Layer 3 of a small transformer language model trained on English Wikipedia (13 layers, counted from 0, width 128). Numbers have three digits each and are written without spaces.
Take only the direct path to the model's output, skipping the later layers: a vector added to the residual stream pushes a token's score in proportion to its dot product with that token's output vector.

Output vectors of the tokens that the questions are about. A number n stands for (n - 500) times 0.0024.
"@": 573476492560413439416503543464476402560467697587755526461514318513541572557543587410555611458357370544655515551500706661316517547446481409528508474569422571437379426452472637681719575541513461514553503418454555495269500614546537680525445493675601384510643441608712321351543384579541759509329496500555532559641466712448525317568412580619548660443518571608600421513574448560514553551465
"ble": 578399751647369335448530643324608220589552715624657584602405323571534580500641491323444718520574306353751703791531479355335431531630403515627685412521500574576526546541599528778618421593624445443586422353487633506322444543531612559559585584450524500577395527642457400626486300538554512508470596559510537757532434543558403503650579397418560542375497366600601733345444326764707583504506
"ures": 375396558606521378489742537506556460589312702578617573377484598555516509421343384440400631417546311683443646567369578768594497410372448604545270275507358531683472270398734521487477691468452607567427470200452457407396376513490663515639438603636489565682464372400679353602609505532376668393488393500461441431364424459460448482489383506608412507466599726542639537488633285443695553463550
"aining": 556529609288539452572707494521479506505388651547622509563403639416582525583621211666527437491553323484679341540580514431365503519652416632533364350470157531741294400372474417711404433651518596548538588426416522455360315516585566440306647484753508445594463596592586523607474337558307577489509626486421514398478511555580454621427454349493554738548363663649474520690692405543387687439608
"fter": 559452646602410509414657497383636427492782670616655559284565548380381615593385602567545494600677325536629727646325593473629463440369322409427440261463519560680311489625526566631510407364555559516582412429584378488435503385546312435749522725742562368494510424544473465448513342547623636595551526718440482625639366631370457408564586437625497489531448493497616402658457323621520602469653
"ol": 458451477472585415417332408510488444488511669589624395571555275398508508482429350406566567678360503556345463384515372510603524564563534358482736429511331594442623481459398596431632502559384452574484465537451540477368577456475596494600575473574424506365409378650512438448743486432344349623401515360618482283653447602553494324356528461488538350523446442582598595395506310522479514388497
"ice": 388259652435409514565584461555397474495584642676647402602488504475443541497506445582698585319535567343678482544449658681458373613478612545483678404512500415634477540544295354659560500449684711638411528706415421409441546488444350438438347384489584588423640508602488597468562475507406553319600476419575688607482490475388629370603449586535477530673467571734632423440416461508456411561535
"E": 403354813500634491591660513279695530496635974636879680604195152763598705630288452523561619647611239418712577873556736602324563551291222463481495016677085455532285244337695458924609443505538671459594357291262554462099337543587513862398725764581695408496695358682785368357393418853351743335317924855324439706526320764320738557390350485634749730296543618656734638599751060545861500734678
"ission": 430593701372705390507549484421494536427575632384672413508422525645598606525380484458396619500528357447530638526550431444412565417545375517679584390551410502631378380589354541522508355617618510482504544468492500527290518414561576503581625568624553542374611587670526463395524377588557503269604560595561489564540470428520631480512535635623467482511581645642581421614577573623591390609457
"-": 532404510592388568537414643518492578409549455532432627405483432548357438334552576485363489528394544490538517467611626514456419561607543588429514523584670657428440589600438469368460498505459430594420574477435640493511559400349403486412398605461517466487503424696486572575546432435647488443474418546465439495488547492444399568437463411357552418393402571542547546441393618403273355386451
"—": 360578567522513426442422536418542502457617522359564612440459265527585673459577425504436538500585519570635609706469629560459451476406425539588477477510473511408516519448380507470478637593549668464462457471533640403307502508529382634557437565532480444468599302581520494543459496570559592529341732521407510573584459599399454505541537403587622524412610619542558503516571419398530444528600
"ople": 394363568353569484580517576602530547580553739488453434665490347504693497556337562462651545728538338535326556651636603541560503642364519676480707264436430406533357361317698373495695569461399400524509362412490560442328416427479476464440394556648542363601507612551651549357635574574628786554432612717384504811740310518543284523375563458694602791555546672582532619578496332549751360609660
"ge": 338312442471500413393724497464534261685729616469517335633497398479339439625493488593746474527400370455568466556632613639574503604682415422552382561391589485544569385539637573620444485560733434417593525517373596610516446590521623726365555735382413578312482395518679488313528400481392595411513551701563856558261366496385511652376465567508622527424399514553512676436417383690444503655752
" st": 529590563528454500486449518508564353490515425394529473523522498554563450545539507492471541429428534495518491477506546621568499487514431459667503379557577487548362596519525542577478480573443513487513511534440584558523396510493509455427479496527446443473460523533380520567451476568670476444608444537526538474530556496514649481569565478513462473558407410457506570545439461592462561470472
"med": 549427644360329497577624372387663638475687699690646605539568288572647506653441431459586521618515312630692670412532630378487582600407200357564525430622625769311439522424372393626421480487739550423497466329442664503255412603675645534509562496445647366395366427544545386503594373558552450489503517763474556420486419514608500349538490503571585456435503647480329503716507491306637475493598
" him": 601389462338643556383521481449397559482451573460511506436334472642439530351613490620673616412659493573730641485442484629706503397332446514460500381562457569561463673528461531635444490657690512557589389398461506412327403284509500638472589627614435358420650313532619489509497580642526558534447671720432783428578372609350371463549439386613530620459460411469649358503467509688666613595511
"ruary": 371343745548425585411668588459448523615690626778583591647397399505448625496355429468511704569720100604637393782562479524500570550325369439410628305654369577568278341440653610782443400532511573425671267241342649288463373450628446760493635451573724292430475393634862232588544493607579695527388586581350569567520491791519691317393355484470742766601582448699751496585679296514599551758592
"rew": 397323450557633576467535308491621399459473737663595609434393579448645407352510536562602728560633385559711558516447583650629486492559197382451513438523430517490554530570655407473806554579424669315560432378332525524424522601690456458642615713699742323566699423627491492650337414522552469540348754358384606436436563565531420592532483510675490518353402368610519554376429271373520724483581
"augh": 533383563347553519859428521399454335371405733662623381398521523611539531339722565647551358487629429406525503798503485566493592445517595284539601429419579485482488524474601573553599590644250746521643366617445377523505446348503315391582488740534566289360572467551568426316434405531588554473453756419341549524482294449401684399572391584610544500336581619673631514755599383475500680363580
"itions": 259586717494699397575573577421514425346461633461831423578477422743539611678386566389408422528652338497510488560471626764710560325472434614442446408569560675617543404549455467451655581566612717642552389321436546376265325473513412718453614500358508462526493601398758569416468481554402458370447491726615493475577452469435655397459418579610570573612609666655604678702532429566576408443560
" go": 490427564406494486548497477406433435454378500514575549504433524689554397726544491585512703386449500544551440564544622621604570370240356625486545462513394413541500541623604324628469598523572650395580505367454549445472421502510533437411474462528482459475553464546360352556482371609539531577580583563424606523655556568424404454482599365486548512495368425513729447612410316545490503602543
" ft": 576447756555419481720461368437621503520490606519622503593433089549453356661436475422414618561415454513615581583406458575520488569513491602531689432483552334419307561478682626810459589436578375467663500524599446544356487500527599554618663801691672553520593477552453417457513406620229488288364540578500442461375599574465785597686534480631667764567553335646446569761423324470421454333537
"ç": 506374656629454521456569436476629562400668785542609533608459398527390472591265354463756530617589446375606491607514608598445528378305496440482407427614468325716426500252504547557409475280479451728578330439421546563456361420702465582448529646403489449542444519223740241567602484521455485464627509690536614638495540557494348521374516410514594514416476564510526550574476435740686288450450
" ro": 574610457545449555528462571406564490515415455534510459521528424642611474413454521480459458416533523484663458434554539546574486486510422421534502343597465525489353600531637478582537539481394492494594455483417533540535498358490450588424461545480529446566424541447415505604364457555517490373628560600533577426405544539376587591526564403600482562466334461498579502475516417599460456627567
"own": 681349444454496463483503480469474270455470680729488529307367478643631418734631514488506432500521409664583375665415563693645564578710700566600516414442457456775485580472539393657439422581540443507506472468477653497371378559600342508591372660443635578515799483538556476640360514507698389348464822369544410680526307588554486550677493503398441459430622661670382503385649329423761621611706
"eter": 575544505608564490512655424526504336628689718454735330539541265487743351493562506661411382758575390330672414479609496557441470720287448543658644341514436515613309543503476311529675423493381632709538496363548405365373460439514375564559601445642537584301678357514394370510596254504539623600560537470434448629785398540611605394312347493616419636370500500619472500564395596527620480500471
"ternational": 430509655387577727623512531279513608502467675708664444544450390752595477506481346476508399472423383524534401656428633618357619595536328722473454424628529423634272386445480487626452538470522413380618497239445545311541534483438507548479719598539633444572512513460672369474485493529494458454526472611467484442350467522388467283542530553452606490358552648536608655396506560412471319576640
"ow": 595523541419600470745632469486497520498518636549618450377459590414464350425422421542438565542362493718515505471556426611545528454634364389412355337407467331388480550525677409500518624651451576491493537532497478530554517409476373490375444623529451363562603492745545603409790483461649472569349575419568652500448373472511646421621497565554460417522736456622570281312487367598602577628532
"ğ": 490417655376604635471487574418699480477514763631717596533409455591442570589399423551708556711729408483675614717466766723357630542313348412513326390527476509661399496465430503416507456398478548383622374314326458607604480537615474465515489675717737324488493541500679266355443388523421608357513609813459675685618316482484479695530527589603615519440563693521685546588765377455638398598543
"i": 561452442586538448596466487505639555477672609533378491472493650470448565500479504513583475578456559549482550400665412448584571541526400533486490464515633504560584506482506491432687521478525498612442464630456451525360573434291332568416470295467518651386548581436579552375427554445629381426574516404594625437379503464533428273555552351396490583657537436547486559470409572535381488722394

Output weights of attention head 0. The head adds the sum of these rows, row i times number i of z. A number n stands for (n - 500) times 0.00095.
o0: 334356666385439435586722588613395564555550571532446527449685491396493579347522401637530522412415351486363558405453499426564511438613535464442525345581497323455509595589394503495365473527578509490324433437567460522530420376602529502463450482323378516290289465471603431341539510643554526441384373545481519552357610479495530476363558495554621430386707581438368510596439431500491516393460
o1: 601467280462540338478513356549462528601570703612360393515544609461376511541566588464573496389372459457543517416409376558486481455493516531590532560380580644545588379464509512447572569341719410457399671431533395448657541490436632581486516361437455687498528580549447508378354560349475533580438559545373565380494488483534520477444427589532359449544433539414548549527397551584570521434549
o2: 416553728457437512443503534475447387526569424440483599679576359565631540455639602468384523562621445640366336773355587489407382619399498409565645629624284522607527263661490380475546506501618516679356561599465538476331526587442583562575455493554384419592423443536388605630638477492439586480540469577605328458468461594399572430572461510594482488568493642556400572480578526454545491556487
o3: 575454402518619507477451440456505372381537588439312493410454554572458401596472586583419395440427465302464554358647553546396621415348465457560612637581588537468461537438505537613599657414594636492580583549531514552677608507618494510452488534665459484562602494689208507589498432654555631515389511462434608533397542671548489657331477378405418477414441370554525461519500536546652589539484
o4: 495500488501603599606527533481483449433433494440464417399538469407497475498459428491601485483429418473388429524544622395521534498475413479542555634483584507406436391550435598663453632591467534536589522521455449480531529408487416444419501508660513468561377557477339421621439433740556425602488427531534503510513451622596413621431500417494457482509644308456500468557677484405494585394454
o5: 506362564499412606494585563467306493554517592613525450357546543433382511558477404362559558493488375660546389552519545523638479416422510541380449489442364550423402608498405457460530391492454470475623442394418353468519332395631290283364596463542505442441374611405600412280427617503485478584585486507595425541639420556493359520603492494452536452429547454561520410326524421334467637446478
o6: 477496634436589375555378600437487598544539624581357512472520518367514675577435369447620435553607450457453486562400456507396514557439465498499548347401669460446482439353583506416520480561593385462586446363469426479582510410593490569482550563541487505457577670383490249315370547557610508280510424670458502518543416413427430583381383423653614577490697497770511551443541610452454479352492
o7: 383466681436424209409490370503551640490481221433487490512518447438568638503466531576588532491629573452534586358501381466445559474627523352456484617522594442557555324507586635396496607614588469397546538410499720453399556473557543514561543560506527531445410477740528501503524509503510509404511495603397572633586570250489504479385419479466505456495701555594506462613353578561516633392537
o8: 483628447573462542617556589588625540625406397341585380605502411450629607387335428461457566597467669617568350633479540528556425570602544554531402305431486618436481398478467637277315480543387436481559398517593416481448406567504443686459421559406549470328532500312544553427495530400347465474489542409580514264451501454589494470671567521576624531547504519477367640465479617526385335416464
o9: 497605515660361678537584523699608536541490402494609664600493522665543532402509449400472485667493450612449446617298556322468529588514579589463671503658442525565469495548465569402395487567474468399447365438577558286425476538476577780782537613440570549440406540318563508371563476484402293388428449541550453535380464505360456417440578491574605538575619553724369488442497502438504441479519
o10: 442563420455445565438345451523579495664421383503556463491493533522416368591563417535412445493522551463490470533478513399577545637364316493526610449577390501530582416651523520593532391317464464508506582363516444496706457529362474621607272507478450587612591482434569576605613364491591561522606459505497487306506518580413560430631608491440517546452447534528513540366583626470510442552405
o11: 336479575512633467477530527516465416548447395504536600576494522327535551389431494528528561551540626567501440396303376609614357529600499536435442483401653358538556613401414484402550401480531438475512533585467465557591413459572510398451518430359392584508401573465499519402521545245590452471466631437560509502611515378541498484692530532426560445631585580475565597393388676513502504352612
o12: 537446527542565568455590442608830431463449628433605291541408580450498420801407594391510468494559585415583547451454404551427457424320373496542517418600597327607385510286579429525473454457509397464501605450404539463540584651360646478521508617517546280507379384482660548460631317485544444412338379537520576424424548515588455514510664704500606501454384595568483629625585537449458404539498
o13: 473559542606607410485484412596545402340505364495552661654593284515681393438500659602361563564375574596344575615504561508492456568642601504643551597562669469463484437567584539586577686567429584610661323553521542448289666522562575605659652601620616535695550494634331567780512394429507390555502577488514466540568501479477416629392504576380455483553600410566496417473488433550519462716545
o14: 609450505697642580552724680555558486466575372479587663567466539449519336549483576486394441556407517646461451426329572530491378458580490564506497591515553405491492639513413608568567329462471482599482501622496612401514513591405536450470564498471453390588424494494518726652564406346493334498449430503639415491582528558619487535523505557320476544548418583517333399524488412452412543580489
o15: 518428405489477449443293379437419341404495565622526525484430420527512466530523653519462514478514520448419581562558447636609518511435572463519532624520558664535494563476629349527670710474486573560520543511518430562556579481458435397497470423634563511590671616638262433677578496443458507562399604369336519435528357444495429519598568612498342417659381421307726551392479531590629473658583
o16: 718603374483641469582613561462557466441384526564539545413420688515495551508460424490567484380400374506504406496438532485409597499527496516510484458425402429496506457457601686722561463541455382495580491525592461528577594399565358519584451610584478435483421509529502392487386601620616430494584446498465527572570616528509525624329302353568496526452518303550503348537641415463469591435523
o17: 544517495592467504203507508475631531518554183351424470614413525568491452446527632527498423578527633361638653289466454434439353603469549484492582518546627591625493528507381620395492395417526559478691512441514595427501612614315699706546474426473471629556615470746598709478524464390546454495528541419423536663482452330530451322492444480278444608597514662475596337510408472509538361458610
o18: 615430568546501421538666533443553524628429493334656544500252550489552499779386453277546520359417484494580429422524337541591581568539350425511603623566479528528608457413743477545524606500542338630473499590515415620583521499498685414361562505316381443587514657635548425511456371521282448473455268617461440433416568619485490657522400737526579465559433411428541576599546395615613505551401
o19: 731509415652418576537520611511410614558501661560494675423330681540268502628557359427523474385311271319551522425514592270438706459505340559401513578520616504557429445530524480536409464473471354482453516522527668388582530574457583502480496417471533625579568582405581453376515450639384381498453410574371574532398462670413590475417528478599420611454574463587591432475558413500549569412354
o20: 582576399381617583567447452449538439409510729471492377559463510439496602549596479419512508465533494606410416574646478479455542549421624475513549439491132571592530325563507398526500475497528412537335717545440239545500480433369461527501242457469447539478468404384330496465496645575385596542518437507437463398409475553617544501500497475764444431606492555332474481573686439419530407545561
o21: 550426424564551514455414487506350353492449580645493560409390457370422520632536482390490538417328459492589454578399468386523562471548481526493506588323525543414543540403398581489514572518510397500646416555558535538624593472532502300451518467623541655512519601503503427467511558369689436509481658362424584616631352491450446488635491538400472458588629455584693552384485578499575548444553
o22: 400421761432474391461564445438493402623618376302431485642600392501576528471498445378476523553636568647430443585512433499499368642511425569559547447583417444549534477544486346406451519516570531584457480578425406536433297491503628438498478601364464622491501493407606512512503347348427615439517448688535337423563449412453463510517500623570545462625524632498367551516395525494468512494540
o23: 457496542454503545444580481444635694361463605721391354278587540370536481509516610439541354344544593435409460468602465417568587329412479382448397409441632414373479613492480575542529425556424431504444630251492461498762545584481456556496408348570574511498389401574549414454556448582619459483418350516364484545445551533614428483447613390409596290250561538493470511479669472503368578520490
o24: 647559491571577482585598597480563519600421696380376415344472505381532533580416524314502405321450490416461342493445535501528403522378412492652602421484603635486505278381544602517574675532463385641377636534521421489716545469444517429461434471552390483489458414613559525501168507606511436439438354563417533307495465496643434658426481577533341450432615333370464432562745490472562552436497
o25: 477520415551435617466700522529460483542485591619554487448562547495460406468564442513518546453210438477611379416441477441601580383694504463439263491530490505451468713519377639546377365501473470486529521468599460607511484527612553474469650399402526507507426411533649679416514440343474404644470503469624447465430592720508488427554534529347576370389472600520500546505446403564310532424414
o26: 394473494515525364569435414557485595477592559547486526567601540392481483415520586422607527382539525492397639521616434429497544578677575539548443474532568603434573631511478314439508590478464587657379512547458508353403569529399622419550564325423646587432531500484509483463482417395356452598384455551403553489486392332535482562521779603561399371603421540372434515563440448526481388596575
o27: 601549453572577584530459507495472508400408578559586445336383562433446489588513571320571451403480434452542372492478602361435604570535413533544529679457530532415492493433427552578489537532391386454657579490477474360627569567485506451559611440528574572669521492569442442509529448474628324618500412467437539547583461431505457514536591453345409427494573428554563432466646545488448589432471
o28: 316509532382632352459436441457443341499519259364493440664544438357649477401454509534499620620582655568490507430535294517433448478575594544529547495395535350478506459523486484354419502529519435464608431449530398517452417421574513409564532579363526618483577490522479483437477382323518528468617561566610405530556521278585451548711434555521499479662522583536514533579377468619420538476611
o29: 472519480522511625480579628432637461506477371351542602550440658602513515413339565581494476695602503339547502223452486650469430459348452530412459433543634325548399690371383451470437338383598564440395562592491620548569418492502485604375504545384358351495431388474472592447636477575519572353481502419660463568327612536561557493459484386490552667508383552394418557539489530518510447431481
o30: 601417502467448600428484617617289513552435332540461457615469484589315452368571367551288472467350432582493471669539655411486488543495522756536627647411301485393432424670359555478427451486375410523560330458515473339474299487491433452507440443412507624460631521423681498526413578610475528542595485355475493506584483493557564446720520442370394568536664643542537261468464436612552535459517
o31: 506656607515390386564500381463462537603603493508350512419516527492552598492600543484598378569647510398492574564461507535459323587387504513438448455398535684534507394491477503372610444452629594527527607451422454307517651570456530565518611501710589508645457490512531652389496482358568448493601519519542402370552354291415428479502325458623415589593317503652473464468510663482391582532496
o32: 711514366531443544480415513498387351437544439496575527488323534451348606633504342363550590405427297503568530500442568379507538509665422496422433450533447548729472619400708422685582488655406392435621287633498442642500544446510485402515391548504559566463563783513505563520384570478438381558492566285391601499620401676420399369446321541648484510656631449549627460422534455492478404483630
o33: 531477536544493391339509422581486373471480973487368572608446453295512401670638409745520635407236481491335548584507518533484458484517500321562422458627552546589508436546626472595528394392677380766433596537507455647421507493345651362562406465572377591385420481461439488573633609504494561513512536588536595406344482646572561469550497507659562610613414568405584597424499452456453367559533
o34: 361475511503353529539469476568428462626585604467488662581574388555546544468598409461445605624504447575505464705394476503527505642479589456497542398660354715609444422604512452408413512482579564514411426487656455481257465452505565510593525526476457535456501441371544541387498511456354540414430550562563423470447393503349519411598551585655586516556460635651528568470450527461616430517517
o35: 527499220446466347467489456495397450534440458629439497457472591449439560489657517514456463443377455463515514424560346567392651347568531374401538486449353478456528381545431494449541389391638437512468501547528541533564629499588594480546464492579517616397558417549446633481461635468572572602564589282593539558335550567447562472691362298580478479510306600627511474479521461565530500475569
o36: 362557668505373558485478496559403416554534427326558605511462312648627486381583612560371538642587532507454597440490464515545485568465642512521502650608472491484490490585402472325441571569530666531391588591538649489414470625572555433524643499484528470608535360576425568600629500345366522492483588443547368449476453359432514477654610589415416524584429536364535558494300602550570518555498
o37: 386526540454468440473660475618514577625461507564556563678668506333495518481459327519565740504496486609550458624455335606427448482669548463464387382445471487531376437575524527490557389584367426435504463498596457496282421490552542444558499505497571460477332411408691566464436567312415400555568511603608536390590587371518556513549530474663651452494473654670457584514404437413348470465661
o38: 522410380491663440510364492476526422357578337500399543524495488578437398519465495517418457468540459400646552458512587477387536462517407568500430486492598470472476598465439471663624637573435652410630470532531567450538620612523482586413474511681674577507591520551592657749649287391629445479397414387410532604592487571506506403309539398431419452602459513665554379497458492496485394517496
o39: 454426511445308587504596507591351543529527640655390595525683452631396431395570509584336503595456291458356456623467654631554458393417495515459591418685411462479330515579468407539362497481532642417319368461507546497353387492594433528534576668592436422404385316376506499556373652611506600365401612405563475450328569598451591482556467387558629518423424660571444555467513449508518605483515
o40: 630498422480559594624505550402578567419521573555449491338534537394474524551507405372634515334422359451430439423569578236451698467767317439501361460516531422513438567446494561646410511687405430473537448498537459539589512499538527457586481433495568605493487511418477468493388380653496392626489386581350597515525506669527489590364624453546495332358657337519469456500680404470301524420486
o41: 500566444588268325452543393625554552564571737362411596501490554492390415435549375685585471522486419370675647364509432489570508517390553567563314517621691623549497517609325791564478489421638555426512624400604545388594535501475481513569555497620513447439431422610586599344502538431511449466409499634562489424446430479506362447461442496603519606548385547484569314486336511507460664519503
o42: 406476490429618586457371444366606461398495379486422553526554425626660569419451753472447473785619638348453493460495416631453348530351651428540598461395607600580411565337451427339497590454579619418512530576511534543402528383519525507521631494434402448636595345711276516508360519487585581383494616388514453631461483275584463631507501544402348512509526492355617521565549593566608470478623
o43: 390664510557568639669602618464500456516506439525527700496483352396649689262563531516464632513631565613247386602371339447549467574632564313418457352536433503434547441388556297297665585659444482526254604648517411490529658527527623555586353397447477604505399351448549613568337505512464507432427488415374446573449483374454532532438695501653434400507520398394419580477642462464548363479688
o44: 493445593455593393615670596609396540584544565592506563529573466415563506462481624609421612372429502733259567501434336508582547388598694500539500600385413397446559407608747451417620520565627484646246540596530567514540518536512517581475453399375396542547394628452430445542507599393342506554441464522361496407559673419570620569425536532496419470485601417292372554567377489516571487600486
o45: 584469404676578553618756669538458543497586533588465711533635524508594445375479503547379477463205440575339436384425488499523483418621608516464507450547563452452438526545357654414374367511557471541397455524706509513505460566537561567515546489380373489397469497420369615536393562417393387517400433519583463458390612590637520563579475496432557483487508550478316462481493297567435525428470
o46: 377509614579632403466661310787547449480464560544561515550550439471494401478577382664464493502524529594428664488606277503556496393443733663411516625575561307351680460615414575437553514514474633533391561462441504417500461536533499581443490504520697549433434506446610367395560566260488368511388450546558366462532512316583397499461570615430644425601445558530398481465270415522497518540484
o47: 641561418538426469544563571457530462611476564340566503500443643598459467540400364398556547480408331425628395574456593557377430610515418643593547372507388670526433427403544591612392482455486407565661388493604386462449495413469452448515655575514499357513459444522666605467284510611517485508642409610598478421555441556451416591447341556600474660452405391570536353653615374488426476452524
o48: 531535499398351404529497493523315524455408642497436670610552679447463515155396394649520581523438430466481435640551584599408566521630451698569349489441390496551425467524386356614480572469464495506556363721495531475328445496640421418646575454575548655558462399467623512466581427575463604626528616519443602423404579492383687517356483421642453552443445523541647416595486478629502464594544
o49: 409565689603443566445509384533492563462528698549548480539583477513624475511616538393634461556501584583467445617535541485498500560521577596488382491603334642539531513578387482397273353497494455629548459461525485453349475528496475411625664421450539467436419452349551299171596643372411438516432599551633356446499356419482503469803550525522675393553481643667516622422495532424430497448474
o50: 435520575554479367447308396481671578397461285367425568531395450487585491466389640611485385615723668361546571385637544593396410522350440437516497610488753479547540455457403544479570572435558624516553515594397740454528530595472483480471513450688485450582581488682293538587620447464586576428490600439516573538530436274616509538498496409391430604538403470560558467442434692514534540530530
o51: 737565483503441554440386553373550513461590234564519510606665590797535373646603703287380380606429504542588349586331515556439455529329353620625616501485302604738419412589596524539537490556485421458569540516633491563427500608552364503737569606598442341561543514600432647626480404453363465572522592600519382338526546636364575564570386540401286412493415494623447491437526452560550473478437
o52: 451573450503458487477423409345551456570455383571415551472446398573595503578630571493431583674521687399574450555382331520582398485416378384401406367326727622523481416449571518300541528527552523470487572445550546561474530553400571487401546408627569536673589495555606528471493382360557414461619666505454458504592307464483486427620465639379520571467334513432726633383445498516517416463486
o53: 272489587444616578455503493672461592469453568642576637691648412519602401384525514591481586677539499674446390781404399661523362609539710536509598589483500601352419486592362490406666469534501600597523457427455425344271471517533581512482650280567620540723433551400520476482538458323439367563519537583652375448501443431466571549579600551371636481543491709760573552456485527476562375605558
o54: 439580557409636445458349487348525375513417518465470404443477593455540634508409470509619498474546548417613422535418441587510477558404450541475436431349561504502541452326551479454597522506586416431676617455511298607626479384639376430356569507539528430535489656504479398413484542468616595495591541630503441531613456480423396537447381461543460458490569382691596547461544656457493467299542
o55: 456405539445477592547627439493385439537605776622530545542629487618496525487599518480583538600468292488496474647429491592477481504546552435467511462614287590500479645452471353546435470483603634467463480547469397539277517409604564459551711513507480449474280438402548426433503551499584498529488525602608455581380484637361559529393464500638581448496444532549489559514545444418525564462453
o56: 408569551464657571629551575433672374407481286286536618623483532428568463450430384557484582598579513505492475419503509419547499597477452410440452275593559360535465619479427461537441432484473618582456468666476417602413471388514517476481402626374416382415423502418453551600487381596518557506561513522656504658424606531559443582441596524600617632533464394373384433511628345430534370430515
o57: 619456445562483447631618547579477490550650495359518567460460437345467468538648507431532500544552392508499599210381463547519527580671502496522529456649460500437451508590450554471478448516570452400519585434555392299567582579473659492590506596549484620514433360496529680490492477407456394339382439467453526477467452423493459497561513390563484476737353610478490469433452462392564537561624
o58: 529526502433443404441546525451405492477530780289316368537529592451519489374476460563515423432407453231660506452612728525392418475482549576614392337510482569534360543498370634651378465513506478446617584449563447451526558514587460470559588652490503433460447227715659639424526493616573495486421343419517513464315577562529441407528478439587516494466575627365506484715493676563331627504476
o59: 315683596558520563526468350431623370505478330406412611469484339640620659310481626496468491665658698437354528456539387544586492469371622440373538597530510502505653521543548378316560694508570664510377539552353494596545512446550505678531437636563553532579469442532373451534416489531481580337449656363450323540372418366500483529473464453625462358581450414402511672378482575560513657545521
o60: 530461728579548651565659418537523488390592718476507590539625448550638569620633466447495490637542458455394522539615498435343506550471676394481471473572395520655424579524376567495336401605461617513481608825634682568273574533596506239610567593530403379461281321568341420378579582387552369589343536617558538554516493408547526611585626491554591481492499520417342601588457632379459587489509
o61: 542442435495549490565410607432470739562501665613584491510470529586463450564506547645638480550391523388530506484471499563478517517617573434517397541486661639473344626585510475598547389607489343458417554246598529465454581409404538481455671362329470376511502620447474325487429502639316346430470313545619388517371495570530613451604550473589480592533627651440650621557529395500517530523454
o62: 445525502564722691396416407363688367384498493408404446606506351658702526451589733397406479661476840570434343522526523517524390542397606451546458472551528558523595554349516389213491505464581526525584604556415419503401459565453695552564583431364484590580645305516475600475482480316551565496578638568513455596466424501600446490524560554280418354453416531547483572378512564499533375429541
o63: 441484409433442460549448484556465503479386548586578556488473473604500617456466422421426497528472432534536412809479541488423540559524486519471615510428552547470497429429525483441514677516462501447647287486468492446356523461570496639497537500556615571601636610492543422473510352583579467508551472532405607546540485596323504453311430569543593570380640536862621486539561538592579439525434

Each question shows a token from some text and the vector z that the head gathered there. A number n stands for (n - 500) times 0.0023.

"0": 558546392594524476567536481513530535562486488525446571491544456548481572462549535570541532501495447441424494500414537410512510551372437525579422467509536456418508584442475457602457524513500541
Which of these tokens does it push down most? "E"

" E": 448517465418484600524559509486467547441530511557518502481410522512516495489477543544520452477593495407496423496558423468424536579434529440526547474568484500480559569533429491577529555529474477
Which of these tokens does it push up most? "itions"

"ark": 521389622519600524511553442537558545499528477515668438408507552593488478554417342556422532506525550524511437478508506586460467525539460392456557567487523596478478639551565433562552656401389571
Which of these tokens does it push up most? "E"

" Or": 452444442505541573456518490455513530463486446600580425477398584568525461513409501525517427566394589504452409466510516473477425525476470374510481509486513547398450536475521461491524553461468414
Which of these tokens does it push down most? "med"

" to": 506496507461477483410496478533556497406517507492521568379521520521500431435542518482544476624509543544527575532529516544466590463414471492551540617540493490444493435493481497589485509459444463
Which of these tokens does it push down most? "ğ"

"ier": 467467353394521486553637565659546614516513607431582593660706403563488384421452499692544524630480659281406412494569597280553484371309514452514503640409548486379590459340501606521267467673164621
Which two tokens does it push up most, strongest first? "ruary", "aining"

".": 487516607520570439497562506463538485472484530458582397518447565444485557585522398475511523443460442421433532487467484511571405530569603565394480373408471666498379541501518437478580434546469431
Which two tokens does it push up most, strongest first? " ro", " st"

" ": 469509455439447551477536520493501581546472502558501483532427556555544471501480572534574459504475513541529431525541451412437530523466509432578471438569516456460495498470502529502509553488534394
Which of these tokens does it push up most? "ol"

"c": 414483391392471466554411556716459423666685629528375684511568432529558476475519730647593446605521581408473362457458558381543470541356314488524600403629445502407629373526442558549415387750581557
Which of these tokens does it push up most? "ternational"

" polit": 514444402514475513480528558545512554485528471533540509330506496545403541386540474547561565501514482469501555522553569520487564566480394520507474583500564510510487543481518507589504590491505533
Which of these tokens does it push down most? "ures"

"ro": 450533528536443401418503478498420509467615487597569522533463593506435404501426512459524519485481630537523619503484545560399415582568587499555517534451539434509486459508534520439610452408549559
Which of these tokens does it push up most? "rew"

"ations": 587588406460430490615669466476475599469404405450447520311465324492486639317601561466527558320640350495534554514653544649445663470482475429618368629587584356613590552640365538569557522510437462
Which three tokens does it push up most, strongest first? "med", "ge", "ice"

"\n": 536538437530455473448552446549524627454595588550615554501447449524439596466559540542519498449449562466430521448506554420521552460533617606585403518472499552403483502387464563502509434433450422
Which of these tokens does it push up most? "ow"

" was": 439425609449507464510610391408605491464563454573448541608482524538665422446405534496662416414532575602551478490505507369508478489372404359417548473517595549568367520455559444557530548415439493
Which of these tokens does it push down most? "ternational"

"um": 556335526515547597491463559620472463533487609368588457568531442452438431554553347503407582519465565393557438477544481538502497465546425549398660498442455536405502529554655502525436546473428573
Which three tokens does it push up most, strongest first? "E", "ruary", "aining"

"cl": 555379545448553411573619511709519550638676509460441546388428485430592515387351725631611509480580401275454376579509599371569428583666482372631425644494609328325652500451634518485643501301502638
Which three tokens does it push up most, strongest first? "—", "ople", "itions"

"ect": 443429808581402253562689388486528333352811310739453308301381712340551632364195652392578325359598324530581484626455602565453296668753818420596183646486704569577592466390382349340961495350659674
Which of these tokens does it push up most? "—"

"F": 456437474520547475527613441574538545551591547519541570581573393528488453435472422589551556485502559396447450539489550430493483538389454434495486521434572568516517528462523516495493526553402567
Which two tokens does it push up most, strongest first? "ble", " ft"

"o": 469470489491508310531677608475505447489682357512379558560542406496618396499515575520658419473480392513622368653557561397575595610394403429406587648511586472629543517400500496741488562559538652
Which of these tokens does it push up most? "ission"

" by": 659450368446441563478521477557448551452523605429531484410484408520514484399541572425544505591376461490482447461576439527506459554408593619573520579529462516384506460537522360525420707458515478
Which two tokens does it push up most, strongest first? "ç", "med"

"ent": 546247577492606595518405777445587508624264406408391218489450550451475582692419281422567661683447239582494460643399239791303373571411363586573467357686656489533354529330583231516762599474583355
Which of these tokens does it push up most? "ç"

" v": 545447458464474531460514486525503521471547533513522461511498473513523472422539541498578498516428520504512483474557456504517459543420470538482538545530488559455480484527548417518460597502495510
Which of these tokens does it push down most? "i"

"2": 439558492464468484415478503474588465458409504533555461520514604468432562475542458538457519454536489389438533481482508460484509468498549476485474479427448546521445505481432478577539441555416496
Which of these tokens does it push down most? "ople"

"ed": 765584460502422488381447513551476625513357543404469523629566480590557396439696473450569670538349574663515604449413412607469503457354440678496550500546366363359260409657582464678478576455476427
Which of these tokens does it push up most? "ge"